Layer 4 of a small transformer language model trained on English Wikipedia (8 layers, counted from 0, width 128).
A neuron adds its activation times its output weights to the MLP's output. To switch it off is to set its activation to zero at one token and run the rest of the model.

Output weights of the MLP neurons that the questions are about. A number n stands for (n - 500) times 0.0011.
n7: 566,593,442,596,482,474,626,497,621,445,427,408,594,353,363,598,226,733,278,497,462,538,608,531,500,576,506,391,373,635,521,425,588,447,308,494,625,519,526,516,611,539,421,520,417,450,397,624,451,512,500,479,340,579,518,380,271,238,324,543,666,484,309,466,550,482,650,510,542,585,465,441,550,687,472,410,556,573,487,500,452,630,655,236,312,588,405,503,608,555,634,584,468,547,525,562,481,383,607,512,416,348,405,698,497,448,377,616,418,670,541,475,596,542,597,500,377,314,503,421,346,599,503,527,716,580,668,533
n16: 472,493,692,400,535,475,718,578,310,391,503,641,516,633,469,451,385,460,467,412,525,654,506,563,393,519,393,506,383,426,421,290,513,488,540,467,665,646,481,412,527,474,560,506,431,306,631,454,599,407,418,412,720,553,506,448,522,581,351,548,514,482,665,451,448,483,487,424,585,569,469,670,520,475,545,639,536,639,506,479,279,552,347,361,614,768,443,470,463,542,468,722,599,452,545,481,576,503,455,467,481,613,457,390,575,563,345,456,471,556,546,737,450,300,743,342,485,423,430,392,743,683,475,494,389,316,475,436
n25: 448,409,701,491,483,388,543,518,450,434,585,519,554,686,341,522,461,404,642,595,305,597,515,588,462,497,538,457,702,350,521,429,550,622,215,555,352,672,487,417,385,535,389,460,569,671,654,578,705,468,486,473,487,557,462,448,573,319,586,472,420,561,440,526,818,296,376,513,602,487,559,540,404,550,587,305,476,605,484,426,437,376,594,588,477,411,443,221,456,427,455,744,481,470,549,462,442,487,451,570,528,604,463,551,473,434,485,530,539,646,608,568,453,524,358,354,475,354,439,693,660,634,575,438,410,459,450,711
n41: 560,504,391,577,462,486,948,493,687,312,642,644,421,559,419,479,472,647,467,689,653,483,427,523,408,782,603,506,497,461,561,476,658,447,612,493,380,550,527,464,556,525,479,571,565,530,503,503,516,509,689,279,401,529,468,602,414,451,555,518,373,721,606,429,521,290,493,351,372,558,639,348,604,443,653,412,312,369,580,333,711,460,457,315,429,527,520,555,412,647,521,375,287,767,487,401,573,297,508,306,538,452,453,373,625,686,581,464,563,410,370,344,425,545,437,518,393,257,661,535,480,547,618,577,480,497,517,386
n101: 488,473,452,372,473,568,302,404,257,724,672,361,487,513,360,454,309,545,675,460,541,590,357,552,483,542,563,618,308,291,578,432,387,436,562,347,411,496,367,327,532,377,653,242,666,633,562,406,528,462,657,445,423,598,562,547,254,472,496,444,687,657,375,496,401,823,586,652,492,605,771,508,274,369,528,466,612,311,313,419,545,459,444,568,361,435,512,725,381,447,626,530,488,408,368,835,451,279,332,488,691,600,281,236,492,734,338,438,568,708,691,536,587,289,447,557,776,714,683,847,438,398,878,473,471,496,467,441
n105: 569,282,329,454,408,542,475,623,455,607,663,419,725,529,557,558,712,573,639,315,455,398,546,492,533,466,450,481,463,547,353,517,187,520,266,568,528,311,500,580,802,842,322,664,555,283,277,508,385,301,512,399,616,539,720,753,517,484,584,429,310,508,480,715,423,627,543,639,458,417,484,612,489,671,335,295,548,723,224,484,409,691,627,608,539,452,465,425,647,442,739,496,455,592,700,659,331,30,544,556,541,562,415,191,564,543,268,489,424,422,310,617,360,469,451,504,370,415,496,749,595,496,500,593,655,529,378,479
n140: 450,529,547,355,410,593,632,500,603,669,276,649,517,596,423,698,355,665,594,379,510,657,236,507,544,596,490,602,596,654,550,548,656,497,584,340,523,497,341,470,653,290,619,342,639,516,581,390,636,381,525,567,472,580,717,416,368,490,318,630,496,536,599,440,472,337,395,407,418,657,323,520,690,703,561,145,562,549,479,540,547,460,526,490,377,493,391,457,513,479,435,465,523,454,471,252,493,405,468,435,443,544,520,388,536,619,645,390,628,535,616,444,443,548,407,457,540,462,344,545,386,403,353,484,606,679,620,404
n154: 284,576,707,511,438,393,523,587,637,549,457,415,523,370,444,435,519,669,418,511,657,515,720,493,327,439,700,445,578,639,203,645,425,555,504,435,478,704,380,201,471,451,595,507,357,798,470,478,439,611,549,546,547,578,577,481,526,568,644,399,471,728,514,371,356,603,484,332,572,852,645,416,545,603,486,257,590,484,492,478,549,349,586,438,461,850,471,504,430,566,359,629,422,572,594,432,365,689,393,241,519,406,397,693,384,511,464,704,323,684,588,354,522,444,548,539,522,415,431,313,216,496,418,592,507,399,467,462
n362: 439,517,397,368,385,363,580,578,390,584,464,420,468,551,420,630,612,488,491,500,646,414,410,536,469,513,647,440,346,372,442,405,546,497,500,506,500,661,522,376,398,448,352,410,494,658,509,503,530,526,600,611,393,671,375,639,534,608,655,744,469,322,471,363,500,404,451,579,494,632,333,518,503,592,509,423,572,377,391,582,444,457,461,455,471,442,476,487,537,489,500,582,590,777,509,440,607,453,682,728,638,694,472,509,536,563,545,412,737,556,378,558,512,753,451,195,589,468,378,545,537,390,373,424,460,537,478,329
n363: 477,602,518,583,453,172,371,572,281,561,324,523,479,669,332,372,608,523,610,253,558,483,465,615,524,670,442,348,517,603,548,269,689,510,456,724,573,441,527,497,637,673,378,564,558,497,466,406,341,381,445,551,507,696,453,423,626,487,479,631,478,576,452,450,549,575,246,521,524,479,507,671,619,483,413,465,611,496,465,298,453,557,487,310,511,576,484,446,550,471,614,131,356,634,572,614,440,548,451,598,609,578,470,651,556,448,461,607,736,378,663,421,392,702,522,586,576,594,413,448,537,413,419,494,436,405,567,314
n364: 243,476,424,518,549,542,334,710,527,417,758,404,519,573,433,547,608,555,450,631,463,515,328,522,345,584,504,565,452,375,686,649,701,482,455,518,460,347,639,405,746,395,325,537,493,478,500,433,583,385,621,532,714,596,563,508,372,720,450,669,648,496,592,375,469,426,574,366,652,448,396,722,503,433,733,589,507,418,589,555,433,234,565,584,492,584,271,648,604,298,470,347,359,420,569,514,419,360,460,352,572,632,393,458,377,417,661,550,454,536,301,365,433,550,276,271,434,585,677,228,545,528,656,578,752,583,718,401
n373: 295,456,464,451,241,489,532,673,445,534,713,463,372,534,544,482,611,570,443,515,496,603,566,734,698,420,459,336,441,351,416,546,629,558,340,489,409,351,451,482,274,455,303,480,664,511,384,426,346,465,533,553,585,535,448,469,635,486,610,624,643,641,599,426,481,471,531,633,504,236,626,370,541,511,415,623,777,666,802,445,433,562,288,312,621,282,731,432,729,611,390,668,433,706,518,284,529,500,598,565,605,519,613,485,558,554,347,359,550,634,471,787,541,423,486,531,306,323,626,367,526,651,563,360,511,403,581,356
n394: 488,674,199,572,388,479,386,979,608,269,328,377,545,504,564,640,620,591,477,319,379,576,489,504,679,434,492,630,452,523,644,788,483,472,544,469,638,524,613,500,352,402,422,493,562,571,452,444,736,515,671,473,663,347,651,617,459,550,299,387,456,371,615,555,504,376,374,574,410,479,572,606,664,556,411,558,699,634,259,539,641,341,500,347,31,559,488,414,440,540,266,610,448,324,586,510,551,529,534,325,285,528,595,447,445,496,515,422,421,397,595,579,440,286,619,449,817,462,691,653,561,509,228,359,516,411,253,685
n448: 630,716,419,457,647,616,635,113,666,299,512,399,473,488,504,405,547,623,467,544,564,365,394,800,633,585,477,445,425,464,574,492,393,563,617,570,703,426,511,445,423,556,507,493,428,489,216,414,700,679,744,550,669,583,217,476,530,685,446,384,463,328,518,449,583,592,272,392,301,440,526,419,542,638,583,418,610,421,620,322,360,548,248,526,377,518,493,819,583,505,550,472,305,526,335,628,437,450,586,660,447,546,448,427,577,551,421,513,383,464,741,570,542,429,490,540,374,281,364,438,515,326,661,418,620,315,806,411
n454: 327,728,567,312,522,260,606,735,548,484,422,589,377,580,784,512,395,596,481,427,524,445,261,439,591,355,536,659,508,530,511,512,467,584,473,462,573,320,567,466,318,401,631,621,184,393,299,270,357,690,511,482,480,392,595,602,488,398,712,514,595,382,559,402,529,452,197,380,194,313,457,431,489,430,560,614,534,745,605,688,563,206,413,645,475,439,414,580,722,570,640,821,321,538,568,277,508,579,345,553,662,441,523,619,580,639,530,725,379,470,554,600,418,262,424,479,569,610,722,464,531,592,453,530,395,622,601,536
n460: 696,435,394,463,507,591,364,448,687,475,504,328,258,576,461,422,218,468,353,458,361,383,597,600,353,515,504,438,454,551,313,416,571,490,525,701,786,389,514,427,686,457,541,510,606,441,382,758,610,467,761,433,663,442,490,515,597,353,239,609,457,590,513,496,574,371,452,475,598,353,295,517,553,461,514,544,541,556,427,305,493,409,397,493,798,653,476,511,546,497,453,395,334,251,296,509,448,388,645,528,332,547,738,507,648,490,374,494,471,426,622,472,475,540,654,504,367,692,559,741,454,732,571,487,669,682,528,482

Each question names a token from some text and the token that comes next. It shows the activations a of the neurons there, in the order above. A number n stands for (n - 500) times 0.0068.

Then comes g, the gradient of the next token's log-probability with respect to the MLP's output, scaled to length 1. A neuron's effect is roughly proportional to its activation times (output weights . g). A number n stands for (n - 500) times 0.00079.

" W", then "in"
a: 486,500,499,493,495,498,500,476,627,655,492,482,492,500,475,492
g: 618,412,330,569,451,231,535,449,571,497,546,652,660,313,406,571,206,467,426,661,454,541,431,337,603,347,588,489,601,517,627,520,506,489,378,556,520,134,625,395,364,424,474,518,557,390,378,530,503,652,556,483,445,605,610,691,361,375,552,320,284,498,488,349,554,467,343,587,483,579,594,379,408,430,383,500,670,427,530,384,725,535,393,352,589,513,586,594,551,625,457,588,315,543,550,602,602,518,560,624,490,544,487,384,475,400,463,495,419,474,731,680,618,457,576,600,559,697,504,444,668,394,496,583,352,708,539,588
Which neuron, switched off, raises the next token's probability most? n362

"hn", then " B"
a: 482,500,475,494,587,482,476,500,475,499,822,499,500,476,500,491
g: 355,512,537,645,546,586,588,528,414,656,427,427,300,417,446,368,603,535,601,547,681,509,408,502,458,600,572,687,280,764,538,687,578,556,390,329,497,548,327,435,547,515,623,213,531,512,499,527,404,408,539,406,424,430,505,406,471,402,504,406,466,583,372,378,619,532,715,310,779,720,486,496,524,462,490,586,481,565,498,398,381,542,519,687,326,667,480,448,625,558,728,542,545,453,305,502,532,475,520,335,512,647,552,406,379,443,612,467,646,611,618,310,398,458,368,566,501,405,686,393,596,524,610,285,389,407,580,339
Switching off which neuron hurts the next token most? n364

" |", then " 1"
a: 615,490,493,488,476,487,476,475,723,763,498,813,487,495,475,488
g: 481,516,631,518,381,234,483,696,509,428,642,454,580,503,615,588,542,442,354,579,610,502,424,424,372,524,561,831,320,373,560,473,508,375,526,313,581,553,509,519,707,588,666,662,623,558,461,689,671,446,475,535,588,510,506,538,498,506,292,393,441,404,587,224,459,580,432,199,443,508,648,542,557,501,520,512,399,505,477,465,503,262,608,297,651,528,420,310,578,486,692,638,423,506,512,648,555,457,624,711,491,450,512,487,483,591,634,465,487,319,390,417,347,518,628,325,438,413,504,483,424,512,544,508,650,268,589,370
Which neuron, switched off, raises the next token's probability most? n373

"ran", then "ge"
a: 498,488,498,497,489,488,497,498,493,482,573,500,500,482,492,610
g: 463,510,447,649,522,446,576,312,408,579,551,458,414,512,727,382,742,547,593,661,662,675,478,439,413,534,593,445,578,449,581,613,397,568,473,422,612,733,543,603,584,502,441,446,305,605,585,390,446,837,342,574,490,438,556,412,632,557,569,509,554,479,528,325,538,631,335,378,567,340,451,507,618,469,507,536,498,464,541,652,438,282,527,648,431,533,433,361,552,271,697,345,655,443,637,405,471,400,556,403,347,599,427,581,480,541,243,394,605,579,388,355,309,461,604,321,525,504,474,454,587,354,253,464,596,449,497,677
Switching off which neuron hurts the next token most? n364

":", then "2"
a: 500,494,494,499,524,487,487,510,478,500,499,495,937,499,497,492
g: 469,763,494,431,447,356,555,609,500,492,515,582,507,686,345,474,493,430,264,577,492,515,623,530,344,666,337,635,399,284,647,456,656,549,437,395,354,479,540,378,504,671,411,600,402,676,619,610,553,429,445,785,606,528,516,501,593,588,429,302,701,396,471,415,507,393,514,336,449,530,605,364,622,486,505,536,591,337,544,489,598,382,402,240,541,560,553,513,571,136,541,503,455,475,519,570,510,566,436,535,552,305,400,349,456,675,566,478,639,439,630,337,543,481,775,602,373,605,518,474,544,509,320,496,493,552,402,615
Switching off which neuron hurts the next token most? n394

"y", then " C"
a: 484,479,499,498,496,490,609,502,774,676,483,476,497,497,479,483
g: 548,457,509,347,542,553,346,522,379,502,608,399,576,566,396,398,446,240,426,563,296,509,750,428,497,568,476,516,479,553,547,471,486,515,607,563,540,563,435,564,575,412,615,477,554,767,630,459,436,475,547,278,558,646,415,524,572,517,628,135,410,430,578,550,435,573,594,571,602,224,532,440,464,431,645,560,489,340,536,535,447,294,498,570,511,424,402,422,409,776,451,395,533,507,498,615,503,322,587,551,523,394,347,458,623,581,647,479,442,647,669,452,751,439,678,675,630,540,417,621,321,312,328,429,473,704,391,469
Which neuron, switched off, raises the next token's probability most? n362

"hen", then " Mar"
a: 476,479,476,493,701,500,484,486,498,498,546,498,500,554,495,493
g: 503,525,457,460,479,393,547,467,393,556,408,558,392,459,431,538,515,582,426,282,681,406,659,482,438,319,437,683,463,473,336,600,499,494,511,448,442,522,727,419,423,488,548,319,516,539,492,488,691,270,494,389,470,581,426,591,477,596,539,674,467,572,500,629,525,659,743,679,542,706,563,514,265,327,674,396,504,356,464,454,344,487,504,609,365,370,428,313,600,337,535,438,525,433,411,571,590,619,643,611,752,421,392,486,290,382,602,759,203,583,388,511,438,478,468,535,491,557,541,480,526,494,656,567,527,457,526,800
Switching off which neuron hurts the next token most? n101

"00", then " Y"
a: 744,494,500,500,499,491,476,497,487,504,498,482,485,500,500,478
g: 551,602,427,468,552,538,489,374,401,532,235,581,578,457,496,742,335,494,557,184,438,548,472,496,503,484,675,336,386,428,577,622,436,659,488,618,524,477,419,490,587,570,432,474,549,645,560,344,339,821,453,401,563,272,451,554,556,451,594,575,504,495,665,674,414,544,535,464,400,591,562,380,357,422,544,648,454,526,319,320,435,490,438,688,348,559,478,273,305,534,517,476,610,646,505,478,431,600,524,418,567,599,394,316,534,580,382,694,447,662,396,602,618,543,494,712,488,433,338,586,729,391,446,470,663,506,374,607
Which neuron, switched off, raises the next token's probability most? n7

"ing", then " with"
a: 500,497,769,476,499,479,477,500,500,499,496,490,500,476,500,492
g: 570,594,525,291,509,395,560,510,572,722,499,568,515,493,565,468,699,348,481,526,410,789,470,577,285,581,643,550,486,498,289,512,453,454,524,743,508,340,409,371,378,364,513,609,590,470,482,536,726,640,479,426,656,461,512,398,642,404,534,578,558,354,427,311,769,542,616,368,500,658,336,562,336,401,352,344,514,572,615,470,554,570,487,576,661,420,537,382,426,435,294,525,422,412,641,588,363,533,277,345,520,647,375,615,457,552,613,719,470,373,484,510,456,392,442,510,450,360,517,460,560,758,542,594,508,348,559,459
Switching off which neuron hurts the next token most? n25

"e", then "at"
a: 475,490,475,488,500,610,500,490,500,490,500,499,500,477,500,485
g: 719,488,621,355,528,571,539,410,410,444,434,547,476,553,468,522,472,512,413,645,543,467,390,560,405,584,222,438,224,236,363,313,454,490,617,459,493,221,623,486,453,560,443,448,308,507,184,539,465,571,545,361,541,455,552,572,468,401,440,498,498,582,328,528,645,496,586,631,378,613,448,457,616,603,432,299,531,586,565,650,442,581,583,261,633,499,526,550,653,517,610,538,565,485,610,498,425,343,633,496,359,646,478,310,639,664,567,476,468,546,506,623,698,463,701,565,429,738,429,659,627,639,547,468,598,466,393,359
Switching off which neuron hurts the next token most? n105

"-", then "7"
a: 489,478,499,480,489,500,533,475,498,499,668,500,484,500,498,475
g: 721,517,759,344,619,497,487,520,462,412,428,518,460,628,508,297,503,508,512,420,688,596,610,447,368,348,610,527,642,694,377,561,560,422,332,364,380,582,496,473,529,440,570,507,366,460,401,579,599,524,243,735,488,534,568,487,530,430,443,412,557,410,596,546,426,623,377,560,527,480,583,564,715,565,481,470,684,366,422,627,497,488,288,411,603,578,796,514,380,24,478,401,598,492,684,553,397,557,503,487,530,416,466,480,667,476,422,353,484,424,473,543,297,446,725,459,481,411,509,530,533,543,645,392,537,532,402,462
Which neuron, switched off, raises the next token's probability most? n364

"S", then "ou"
a: 480,499,499,873,476,498,485,486,748,475,485,489,499,500,485,503
g: 665,451,597,405,270,578,516,630,519,683,505,516,463,447,523,466,568,639,407,390,427,477,541,500,371,627,402,413,530,742,319,610,564,438,594,447,438,653,465,380,506,478,629,422,684,948,325,593,304,316,475,360,464,476,515,327,486,532,407,502,431,548,541,520,244,445,636,427,349,683,398,466,550,605,633,792,357,533,460,546,440,485,374,669,512,536,618,214,664,410,552,526,660,449,510,412,588,487,520,601,377,567,442,346,394,360,565,486,357,566,544,554,354,486,495,615,463,542,479,523,579,486,622,490,399,588,499,504
Which neuron, switched off, raises the next token's probability most? n41

"ot", then "t"
a: 499,662,477,493,477,500,494,499,500,499,489,497,500,500,500,504
g: 488,605,447,441,563,507,585,458,346,329,416,334,593,457,551,621,496,564,487,503,577,470,642,442,533,373,638,428,366,489,632,510,541,442,490,339,404,564,388,550,412,302,486,587,673,358,493,506,444,635,681,213,314,681,388,679,577,310,342,539,641,569,487,570,609,472,592,353,438,565,582,771,546,499,413,460,525,450,522,318,554,671,690,234,565,356,573,462,443,638,547,584,633,630,531,624,710,726,530,424,525,378,504,496,489,512,407,386,640,435,628,646,666,408,520,470,378,392,358,525,480,500,521,575,342,272,320,493
Switching off which neuron hurts the next token most? n16

" J", then "ak"
a: 488,488,495,755,495,496,704,491,834,475,499,499,608,484,616,488
g: 418,653,337,638,553,348,497,426,704,262,583,422,540,662,501,553,494,388,441,305,680,468,371,372,349,735,509,449,579,687,617,433,536,564,397,726,658,522,477,404,439,466,578,717,289,593,534,347,387,616,469,512,445,405,483,295,426,569,553,622,506,601,586,474,443,572,268,480,421,719,474,306,429,458,481,565,467,315,476,546,496,419,579,496,469,618,629,595,499,377,313,549,450,520,550,428,571,696,465,347,604,430,470,374,279,651,403,542,368,512,603,482,543,677,520,538,361,373,647,522,566,553,484,648,498,759,501,434
Switching off which neuron hurts the next token most? n41

"S", then "i"
a: 493,496,500,768,501,498,481,498,499,500,491,500,500,500,491,480
g: 322,566,493,440,382,405,596,591,508,441,317,396,486,645,490,421,502,653,591,591,423,515,584,350,382,451,583,643,419,551,461,593,489,742,478,544,696,459,661,351,629,583,398,417,760,528,225,494,359,558,286,347,507,639,579,549,525,611,356,653,520,569,562,484,546,368,389,479,393,472,374,586,756,410,595,547,620,691,750,449,504,478,362,297,651,573,421,524,508,390,553,620,459,401,688,269,584,398,485,591,542,449,617,691,645,418,258,455,446,527,439,484,523,615,457,436,603,360,392,407,390,546,423,562,456,409,528,389
Switching off which neuron hurts the next token most? n41

" 11", then "."
a: 639,483,500,498,500,500,536,482,857,974,488,573,489,540,529,480
g: 512,609,366,484,552,513,567,456,520,584,570,647,372,542,655,355,621,505,511,413,520,516,503,556,587,476,322,339,535,429,515,525,650,718,370,288,551,408,581,433,411,440,511,494,549,334,446,445,234,511,530,395,405,734,577,629,661,383,479,509,557,440,398,539,672,388,505,539,500,511,560,515,554,490,394,581,252,458,517,705,458,350,482,345,480,421,520,584,354,523,475,394,438,468,646,391,694,531,553,469,694,369,603,573,791,579,371,619,553,503,424,326,258,607,171,682,580,530,559,682,513,300,552,518,558,648,348,588
Switching off which neuron hurts the next token most? n363

" the", then " A"
a: 505,500,482,496,557,477,478,477,475,495,506,625,500,476,476,498
g: 522,492,419,628,489,493,644,515,360,405,544,314,444,507,498,454,368,617,422,364,378,391,614,558,397,475,394,526,597,451,561,568,516,493,567,436,475,621,538,485,444,410,505,248,508,501,485,426,392,301,476,618,514,570,638,476,407,619,371,384,506,555,588,523,441,601,614,347,334,441,621,415,340,658,607,443,617,251,474,386,431,592,435,651,568,620,607,626,530,567,421,440,602,563,444,694,246,288,450,509,482,562,369,256,347,525,568,489,546,640,663,610,833,699,723,435,480,633,403,549,390,576,582,663,464,757,325,553
Switching off which neuron hurts the next token most? n101

" R", then "X"
a: 484,565,488,642,485,500,605,500,486,487,479,500,500,500,562,497
g: 550,568,431,406,662,434,560,539,441,301,711,508,645,463,533,423,461,396,422,381,587,440,741,340,579,647,503,400,398,387,687,555,584,329,530,696,117,539,491,623,561,466,482,536,601,336,526,268,444,366,367,430,522,574,427,462,464,635,493,433,633,613,706,610,605,786,629,503,461,410,644,560,426,238,791,495,623,458,328,492,649,457,520,534,589,536,574,577,497,386,359,407,456,460,370,672,422,471,541,504,615,571,436,611,385,466,461,385,522,476,383,492,400,539,524,562,528,397,486,469,480,343,625,502,369,385,533,660
Which neuron, switched off, raises the next token's probability most? n140

" J", then "am"
a: 479,496,488,790,477,488,752,492,771,485,499,500,548,483,542,487
g: 653,482,663,441,487,515,527,410,547,603,614,429,695,325,475,314,690,354,441,564,448,459,540,485,489,517,539,311,697,567,507,639,375,468,477,490,534,396,421,451,352,416,535,427,589,533,342,557,385,419,465,377,461,416,310,692,560,421,484,635,598,611,470,643,421,431,685,435,505,770,701,416,211,514,460,546,510,314,576,386,308,563,582,459,677,562,487,534,319,448,496,638,568,559,556,402,406,397,497,712,568,315,297,374,579,510,636,653,492,474,404,403,510,742,412,527,556,486,503,650,645,399,426,769,453,362,597,471
Which neuron, switched off, raises the next token's probability most? n140

"\"", then ","
a: 478,490,476,497,497,478,515,478,492,496,587,499,500,479,496,480
g: 427,441,446,503,588,331,304,605,616,589,393,443,534,299,586,538,643,606,601,621,433,595,517,536,616,451,411,426,649,418,478,577,486,480,711,520,592,537,660,388,344,464,362,348,510,410,337,457,477,461,597,676,568,464,472,389,483,703,404,717,614,547,473,438,496,233,434,618,599,345,758,508,529,556,653,576,424,509,542,633,544,448,467,501,762,545,422,440,407,619,408,218,560,477,601,427,394,401,288,308,777,712,593,638,537,305,402,349,485,612,548,396,402,476,395,671,452,510,535,516,479,483,440,578,498,432,371,439
Switching off which neuron hurts the next token most? n364

" E", then "nd"
a: 669,575,478,478,495,499,478,481,492,479,475,498,500,494,561,494
g: 604,640,491,440,509,681,478,518,468,553,395,499,427,528,580,628,346,595,429,258,466,490,613,751,495,614,624,426,461,583,615,583,512,179,556,601,219,810,366,564,604,430,386,445,380,358,584,509,516,536,457,542,615,497,492,516,585,493,387,542,567,452,405,633,373,626,634,475,547,483,483,523,754,651,288,522,374,508,447,697,473,361,602,469,553,264,256,577,447,331,611,427,720,577,472,646,432,557,508,325,517,510,578,611,468,536,512,504,596,426,461,358,499,243,555,500,372,507,575,587,412,447,413,531,511,478,266,506
Switching off which neuron hurts the next token most? n7

" which", then " were"
a: 499,490,485,496,500,476,500,491,489,493,507,783,500,500,500,499
g: 563,359,565,508,507,650,645,764,558,451,498,567,657,580,579,362,485,614,653,395,403,519,477,525,426,524,199,298,734,514,433,559,512,402,357,404,540,511,572,382,432,406,499,543,470,445,491,431,667,261,445,381,423,600,696,475,538,500,529,500,449,718,564,467,337,499,367,416,496,552,384,541,439,647,644,534,775,481,477,726,328,264,268,488,368,518,689,592,656,383,610,592,533,580,538,547,347,430,403,359,610,604,329,322,522,575,456,496,400,457,493,459,443,506,563,402,567,720,604,687,498,431,374,483,410,573,571,452
Switching off which neuron hurts the next token most? n373

"l", then " Al"
a: 539,488,491,478,498,500,534,483,490,689,498,476,500,497,500,477
g: 635,303,580,637,495,588,478,399,413,635,637,344,270,476,398,621,629,546,273,367,619,430,687,413,360,507,369,353,344,355,554,633,409,561,606,603,492,386,453,503,389,717,556,448,455,665,432,633,448,621,510,379,558,412,544,424,493,547,626,398,384,368,673,513,644,696,674,551,515,539,550,460,384,640,606,580,493,358,611,351,503,509,602,348,641,460,449,451,422,407,507,351,727,317,442,537,559,611,480,482,400,501,441,388,335,423,460,623,480,721,663,480,647,406,478,550,593,535,290,425,437,511,416,510,518,364,614,780
Which neuron, switched off, raises the next token's probability most? n363

"ive", then " R"
a: 664,497,485,498,497,498,478,499,499,584,482,529,500,938,498,499
g: 533,532,546,544,596,463,528,328,532,429,331,552,570,566,403,592,467,614,456,360,633,374,645,590,620,582,570,639,379,362,575,702,334,572,488,645,406,543,649,382,391,443,283,490,368,524,502,390,525,958,468,456,458,477,395,525,687,445,510,630,460,564,592,588,525,420,602,519,423,500,598,431,442,585,570,556,434,497,463,363,458,582,310,671,456,472,485,389,499,533,446,412,523,517,629,534,452,588,482,283,369,504,455,270,482,325,233,596,562,585,576,461,618,618,592,442,488,475,370,343,608,167,624,651,606,387,482,706
Switching off which neuron hurts the next token most? n448

"y", then "m"
a: 477,524,499,477,483,482,573,606,545,513,490,491,499,498,480,497
g: 536,377,530,588,401,326,514,550,412,320,645,550,565,395,498,509,557,516,468,631,443,523,442,537,622,544,568,559,664,472,485,439,607,566,588,501,561,403,447,745,508,536,598,400,577,398,440,602,110,458,514,476,433,453,580,740,493,445,577,574,610,579,563,621,583,584,477,337,402,330,372,359,512,526,352,511,715,404,486,529,455,751,629,630,484,393,610,288,513,391,485,477,386,485,590,549,655,167,624,407,499,544,484,448,730,507,360,382,488,532,371,467,538,565,303,536,419,227,457,675,608,533,312,637,382,640,427,592
Which neuron, switched off, raises the next token's probability most? n154

" L", then "ance"
a: 488,498,491,732,493,500,505,475,538,490,500,500,475,500,475,490
g: 549,559,641,430,580,697,346,760,658,512,346,442,292,646,503,544,537,584,422,329,265,510,639,432,403,528,677,502,513,594,468,660,391,522,504,314,556,552,621,491,560,414,427,626,492,636,515,462,553,397,374,677,430,414,416,524,444,534,458,425,532,689,574,631,354,529,187,526,408,412,475,522,562,551,385,319,313,565,534,468,395,241,482,588,386,381,603,447,546,608,668,611,411,444,569,454,482,542,470,671,449,630,652,524,634,618,370,330,445,613,473,452,375,630,511,582,425,624,339,446,713,460,392,628,408,683,320,443
Which neuron, switched off, raises the next token's probability most? n41

"an", then " "
a: 476,489,479,499,496,494,475,500,499,489,698,500,500,836,499,499
g: 705,521,526,498,443,595,394,678,344,707,547,446,484,480,595,495,487,491,175,630,303,295,527,517,497,461,494,420,432,480,533,266,508,590,588,465,431,451,355,576,571,466,678,517,488,536,639,574,569,489,512,546,478,707,281,473,309,663,708,338,336,742,618,480,602,587,470,372,486,695,288,659,701,456,453,290,565,648,531,385,506,598,500,395,587,569,601,628,390,661,617,417,563,514,534,523,544,467,500,550,429,478,590,500,510,396,395,468,507,597,558,385,570,404,112,561,424,468,515,318,406,486,388,523,536,523,519,436
Switching off which neuron hurts the next token most? n448

" A", then "ust"
a: 546,482,496,489,475,500,486,481,520,476,486,487,481,480,756,493
g: 441,272,505,509,434,534,391,602,368,709,459,493,396,809,426,611,400,530,627,447,568,467,374,414,610,651,477,562,593,533,417,390,529,331,507,520,264,465,527,547,284,601,593,503,628,628,590,608,463,474,633,532,398,638,572,441,564,448,499,649,251,427,481,535,410,417,558,520,437,460,498,434,448,326,339,648,666,550,540,698,499,411,554,488,586,371,564,374,303,638,727,280,515,579,500,233,593,345,421,567,531,554,572,609,378,508,373,493,561,515,678,514,576,397,689,432,385,465,657,544,413,544,579,238,462,689,397,597
Switching off which neuron hurts the next token most? n454

"al", then "ian"
a: 829,498,477,495,500,500,487,478,497,484,498,478,500,475,498,480
g: 401,450,538,509,551,376,505,390,446,293,816,373,327,536,574,302,469,413,421,636,465,625,455,379,693,575,485,705,254,415,441,482,456,408,409,496,552,453,478,321,413,477,583,525,443,299,483,469,470,407,402,332,700,503,502,484,654,552,570,325,411,612,595,588,315,430,337,598,613,509,482,688,634,424,494,620,705,674,344,528,547,520,450,539,529,732,672,555,407,411,461,480,415,581,417,371,581,601,614,499,738,299,477,494,654,671,584,486,464,467,447,518,318,604,631,505,456,628,434,578,599,525,479,671,306,627,467,423
Which neuron, switched off, raises the next token's probability most? n7

"ul", then " s"
a: 487,497,483,500,500,484,492,498,500,480,500,477,500,758,500,490
g: 399,502,507,474,458,418,383,334,418,360,678,579,327,493,363,629,515,458,432,553,504,425,501,470,473,530,476,529,698,658,580,330,502,613,592,458,537,506,625,483,496,508,445,554,324,431,528,532,695,370,475,693,533,599,644,503,432,95,627,512,389,656,296,526,563,557,474,374,466,453,481,574,595,597,331,651,369,573,609,384,588,588,671,343,377,367,463,324,669,485,678,534,514,464,458,562,379,595,649,728,528,603,482,436,398,485,662,637,545,514,546,475,400,418,493,454,505,619,862,578,428,555,413,455,292,336,322,445
Which neuron, switched off, raises the next token's probability most? n448

" S", then "et"
a: 475,488,497,841,493,499,479,475,486,475,481,500,495,500,542,476
g: 347,384,686,497,524,328,588,416,506,438,463,490,667,591,595,412,505,657,436,426,628,320,178,282,555,534,619,457,655,586,513,549,600,572,517,181,557,502,502,561,720,569,735,630,514,537,560,450,442,516,353,673,349,555,498,538,551,517,513,544,325,609,384,449,223,412,398,686,598,409,553,416,713,501,648,579,461,551,516,422,528,653,492,424,521,540,437,612,618,360,435,508,469,639,537,415,463,204,385,585,518,448,424,445,374,528,482,477,610,519,456,306,306,488,571,352,452,510,483,471,486,739,491,699,580,598,502,414
Switching off which neuron hurts the next token most? n41

"el", then "s"
a: 519,493,503,483,498,500,552,620,495,484,500,498,500,491,500,500
g: 521,574,532,415,626,420,530,413,878,482,415,512,439,524,485,666,406,496,469,430,464,494,799,505,581,486,675,359,496,546,273,490,388,470,577,642,457,501,368,520,554,603,677,372,444,453,415,409,643,625,675,295,623,432,671,452,423,439,526,642,584,419,405,442,636,419,407,509,397,480,566,541,458,708,246,453,501,600,378,490,722,508,535,613,303,569,471,592,340,765,721,457,492,588,435,544,424,524,556,661,392,317,576,627,443,454,561,370,550,447,435,406,442,434,439,564,641,629,457,263,416,481,451,318,323,487,481,438
Switching off which neuron hurts the next token most? n154